Layer 8 of a small transformer language model trained on English Wikipedia (15 layers, counted from 0, width 128).
A neuron's activation on a vector x is GELU(weights . x), where the dot is the dot product.

Input weights of the MLP neurons that the questions are about. A number n stands for (n - 128) times 0.0058.
n226: 121, 200, 138, 128, 140, 159, 135, 124, 105, 132, 72, 122, 138, 132, 143, 126, 133, 185, 100, 174, 166, 70, 125, 121, 112, 109, 106, 100, 140, 195, 82, 164, 194, 115, 150, 173, 118, 60, 87, 110, 122, 139, 109, 141, 99, 104, 124, 166, 129, 105, 117, 85, 74, 151, 164, 98, 111, 71, 106, 120, 163, 77, 167, 141, 67, 101, 161, 131, 86, 153, 189, 183, 130, 122, 172, 85, 127, 159, 151, 131, 102, 169, 111, 154, 126, 188, 121, 164, 128, 155, 151, 110, 145, 125, 129, 97, 119, 151, 145, 122, 148, 147, 82, 149, 185, 137, 117, 104, 82, 133, 146, 148, 195, 103, 68, 45, 104, 87, 81, 75, 116, 166, 125, 88, 188, 135, 124, 135
n237: 146, 101, 107, 146, 117, 106, 121, 128, 173, 140, 160, 131, 121, 133, 114, 100, 140, 134, 81, 174, 154, 94, 204, 66, 155, 102, 113, 48, 144, 148, 149, 80, 124, 141, 187, 168, 121, 132, 248, 128, 93, 116, 82, 116, 106, 111, 121, 126, 142, 107, 120, 104, 188, 95, 164, 129, 123, 214, 67, 86, 199, 98, 110, 109, 123, 142, 145, 164, 125, 101, 118, 103, 129, 161, 147, 128, 126, 80, 94, 171, 162, 57, 133, 132, 106, 218, 124, 103, 134, 131, 120, 117, 134, 151, 112, 131, 180, 117, 128, 95, 149, 61, 128, 146, 123, 105, 79, 85, 84, 119, 108, 68, 120, 127, 157, 154, 136, 133, 183, 120, 53, 118, 126, 176, 125, 136, 166, 132
n411: 147, 149, 79, 138, 141, 145, 138, 61, 176, 95, 152, 121, 145, 175, 113, 211, 131, 120, 120, 71, 118, 138, 131, 112, 164, 95, 145, 110, 158, 110, 111, 160, 196, 110, 120, 128, 113, 141, 147, 135, 109, 92, 146, 121, 118, 130, 86, 168, 132, 143, 64, 144, 116, 128, 74, 170, 116, 149, 126, 89, 150, 148, 176, 165, 212, 136, 163, 79, 168, 179, 86, 116, 115, 145, 69, 106, 132, 125, 97, 92, 134, 139, 120, 155, 79, 176, 103, 125, 143, 169, 89, 124, 114, 141, 76, 89, 91, 170, 111, 110, 129, 112, 107, 106, 161, 66, 137, 134, 109, 130, 167, 200, 112, 112, 74, 178, 124, 143, 124, 155, 95, 110, 100, 145, 153, 104, 123, 100
n475: 65, 142, 168, 144, 108, 154, 131, 121, 161, 91, 111, 170, 104, 129, 158, 127, 165, 148, 93, 148, 124, 98, 102, 125, 117, 125, 115, 118, 176, 105, 152, 141, 105, 169, 187, 109, 85, 142, 106, 100, 192, 157, 151, 97, 107, 99, 101, 169, 166, 110, 122, 141, 134, 121, 141, 112, 150, 147, 149, 169, 166, 174, 167, 124, 119, 87, 169, 122, 161, 84, 110, 101, 121, 81, 100, 93, 124, 116, 109, 135, 171, 176, 111, 74, 137, 128, 159, 126, 170, 159, 129, 138, 148, 99, 129, 88, 96, 140, 97, 94, 160, 130, 111, 122, 178, 176, 135, 154, 134, 156, 140, 143, 101, 144, 144, 86, 136, 70, 120, 74, 106, 129, 154, 72, 138, 133, 107, 163

Each question shows a token from some text and the vector x that enters the MLP there. A number n stands for (n - 128) times 0.039.

" District": 158, 116, 79, 116, 126, 119, 149, 144, 141, 128, 126, 150, 172, 136, 129, 121, 120, 119, 127, 110, 96, 125, 132, 138, 145, 96, 130, 142, 113, 167, 142, 108, 119, 208, 130, 126, 98, 169, 89, 100, 78, 185, 114, 172, 140, 119, 118, 142, 181, 105, 172, 117, 105, 142, 103, 98, 127, 126, 165, 145, 94, 115, 106, 102, 122, 126, 117, 130, 95, 102, 126, 142, 113, 143, 111, 150, 79, 112, 125, 132, 124, 113, 111, 125, 122, 112, 162, 115, 110, 143, 104, 153, 81, 116, 127, 90, 142, 131, 100, 138, 146, 153, 111, 133, 135, 176, 131, 187, 157, 86, 144, 137, 144, 164, 125, 166, 146, 125, 112, 99, 126, 130, 120, 118, 146, 140, 126, 144
The most active neuron and its activation: n475, at about 1.1

"ec": 134, 106, 107, 95, 119, 144, 139, 120, 137, 128, 133, 125, 130, 172, 128, 129, 115, 127, 142, 123, 119, 109, 148, 132, 128, 117, 129, 153, 129, 153, 109, 124, 129, 213, 120, 129, 83, 152, 112, 111, 85, 136, 127, 133, 149, 151, 143, 119, 182, 142, 133, 121, 111, 166, 131, 132, 153, 144, 139, 133, 135, 106, 91, 117, 127, 150, 122, 122, 87, 114, 141, 118, 116, 174, 141, 170, 84, 97, 136, 123, 87, 100, 123, 147, 133, 124, 119, 98, 123, 129, 96, 141, 93, 103, 138, 76, 185, 105, 103, 147, 117, 160, 120, 116, 152, 161, 73, 156, 139, 45, 143, 158, 130, 146, 166, 156, 93, 132, 78, 137, 106, 146, 147, 110, 152, 173, 133, 149
Which of these neurons fires most? n237

"am": 131, 124, 107, 132, 146, 142, 132, 130, 157, 119, 135, 134, 160, 133, 120, 126, 120, 120, 138, 120, 101, 139, 153, 166, 127, 107, 147, 136, 129, 139, 118, 113, 116, 203, 134, 134, 104, 164, 115, 51, 79, 153, 111, 166, 126, 137, 104, 116, 174, 64, 169, 136, 112, 133, 139, 104, 125, 134, 164, 128, 119, 86, 120, 88, 122, 142, 138, 114, 91, 83, 129, 130, 120, 163, 102, 155, 97, 137, 143, 135, 103, 132, 119, 119, 119, 112, 159, 83, 106, 118, 106, 168, 86, 110, 104, 88, 139, 122, 109, 169, 114, 150, 144, 124, 129, 175, 138, 170, 162, 101, 147, 133, 116, 157, 163, 162, 142, 113, 78, 108, 129, 166, 144, 129, 122, 132, 145, 144
The most active neuron and its activation: n475, at about 1.1

" Rod": 123, 110, 77, 127, 133, 126, 133, 120, 147, 132, 137, 138, 129, 148, 108, 150, 115, 102, 135, 107, 80, 105, 145, 145, 137, 107, 112, 163, 148, 149, 126, 116, 132, 204, 150, 130, 109, 163, 108, 79, 96, 159, 118, 169, 161, 138, 136, 131, 157, 63, 179, 126, 105, 132, 122, 113, 124, 123, 142, 133, 91, 98, 114, 104, 139, 120, 140, 137, 91, 106, 142, 160, 137, 137, 102, 155, 95, 122, 136, 129, 104, 110, 125, 118, 139, 128, 146, 96, 126, 138, 108, 155, 75, 139, 101, 86, 134, 143, 85, 172, 107, 146, 117, 171, 146, 179, 105, 149, 143, 63, 138, 155, 135, 148, 110, 154, 151, 139, 107, 114, 125, 154, 143, 98, 147, 173, 112, 152
The most active neuron and its activation: n475, at about 0.51

"our": 135, 129, 101, 112, 144, 127, 132, 114, 143, 120, 131, 117, 151, 149, 102, 134, 125, 97, 129, 132, 116, 126, 145, 170, 102, 113, 162, 170, 160, 148, 135, 114, 126, 140, 144, 151, 75, 132, 110, 84, 101, 170, 101, 127, 134, 147, 84, 136, 149, 104, 172, 149, 97, 149, 158, 99, 135, 119, 146, 125, 116, 122, 126, 123, 121, 148, 104, 127, 94, 136, 150, 170, 129, 149, 143, 153, 120, 105, 110, 92, 119, 142, 125, 112, 128, 132, 164, 89, 154, 140, 98, 135, 90, 122, 77, 88, 199, 147, 94, 140, 124, 117, 141, 113, 126, 127, 98, 146, 130, 64, 107, 174, 151, 178, 147, 161, 96, 164, 104, 121, 107, 145, 122, 134, 133, 139, 104, 147
Which two neurons fire most, strongest first? n411, n226

" the": 168, 116, 109, 116, 139, 142, 116, 138, 149, 112, 157, 110, 141, 154, 116, 109, 101, 107, 118, 102, 105, 121, 134, 154, 149, 100, 130, 138, 141, 148, 126, 127, 137, 192, 122, 133, 109, 135, 112, 100, 86, 139, 97, 149, 142, 126, 133, 126, 155, 94, 164, 137, 115, 148, 147, 121, 134, 117, 139, 120, 110, 117, 126, 97, 130, 145, 115, 157, 148, 96, 132, 139, 124, 143, 119, 161, 107, 132, 140, 97, 90, 120, 129, 123, 139, 138, 153, 124, 127, 141, 116, 134, 16, 156, 132, 94, 138, 131, 115, 154, 143, 147, 115, 144, 134, 129, 96, 147, 156, 110, 129, 128, 139, 137, 146, 154, 117, 121, 112, 106, 126, 139, 135, 140, 132, 129, 138, 133
Which of these neurons fires most? n237

"196": 128, 94, 98, 98, 141, 135, 128, 130, 148, 104, 141, 135, 134, 187, 77, 125, 112, 106, 117, 86, 98, 124, 133, 158, 126, 94, 141, 134, 151, 144, 132, 117, 125, 171, 119, 129, 76, 147, 86, 91, 125, 114, 105, 143, 119, 144, 117, 118, 146, 124, 151, 149, 125, 173, 111, 107, 125, 113, 148, 143, 124, 104, 143, 102, 139, 142, 106, 117, 98, 91, 129, 172, 102, 168, 132, 134, 97, 156, 145, 97, 108, 115, 111, 148, 131, 105, 190, 126, 153, 150, 106, 161, 87, 139, 145, 121, 165, 136, 112, 158, 141, 143, 120, 140, 153, 131, 98, 145, 109, 109, 144, 133, 145, 184, 118, 208, 146, 118, 107, 104, 120, 161, 151, 116, 160, 118, 113, 138
The most active neuron and its activation: n411, at about 1.3

" There": 124, 111, 96, 114, 112, 113, 143, 127, 156, 112, 163, 97, 150, 173, 104, 129, 89, 93, 110, 133, 110, 134, 153, 130, 159, 96, 148, 142, 124, 144, 143, 140, 137, 201, 114, 104, 116, 159, 115, 107, 86, 135, 94, 136, 128, 97, 114, 145, 158, 87, 166, 136, 110, 173, 122, 110, 140, 137, 110, 114, 111, 129, 123, 95, 118, 151, 133, 139, 82, 75, 126, 150, 130, 164, 124, 142, 116, 125, 134, 142, 89, 140, 113, 146, 152, 125, 147, 117, 143, 102, 104, 156, 56, 136, 98, 120, 168, 142, 115, 159, 144, 126, 130, 129, 134, 135, 107, 137, 153, 80, 135, 138, 176, 171, 116, 160, 114, 150, 130, 109, 135, 162, 143, 118, 128, 135, 135, 150
Which of these neurons fires most? n237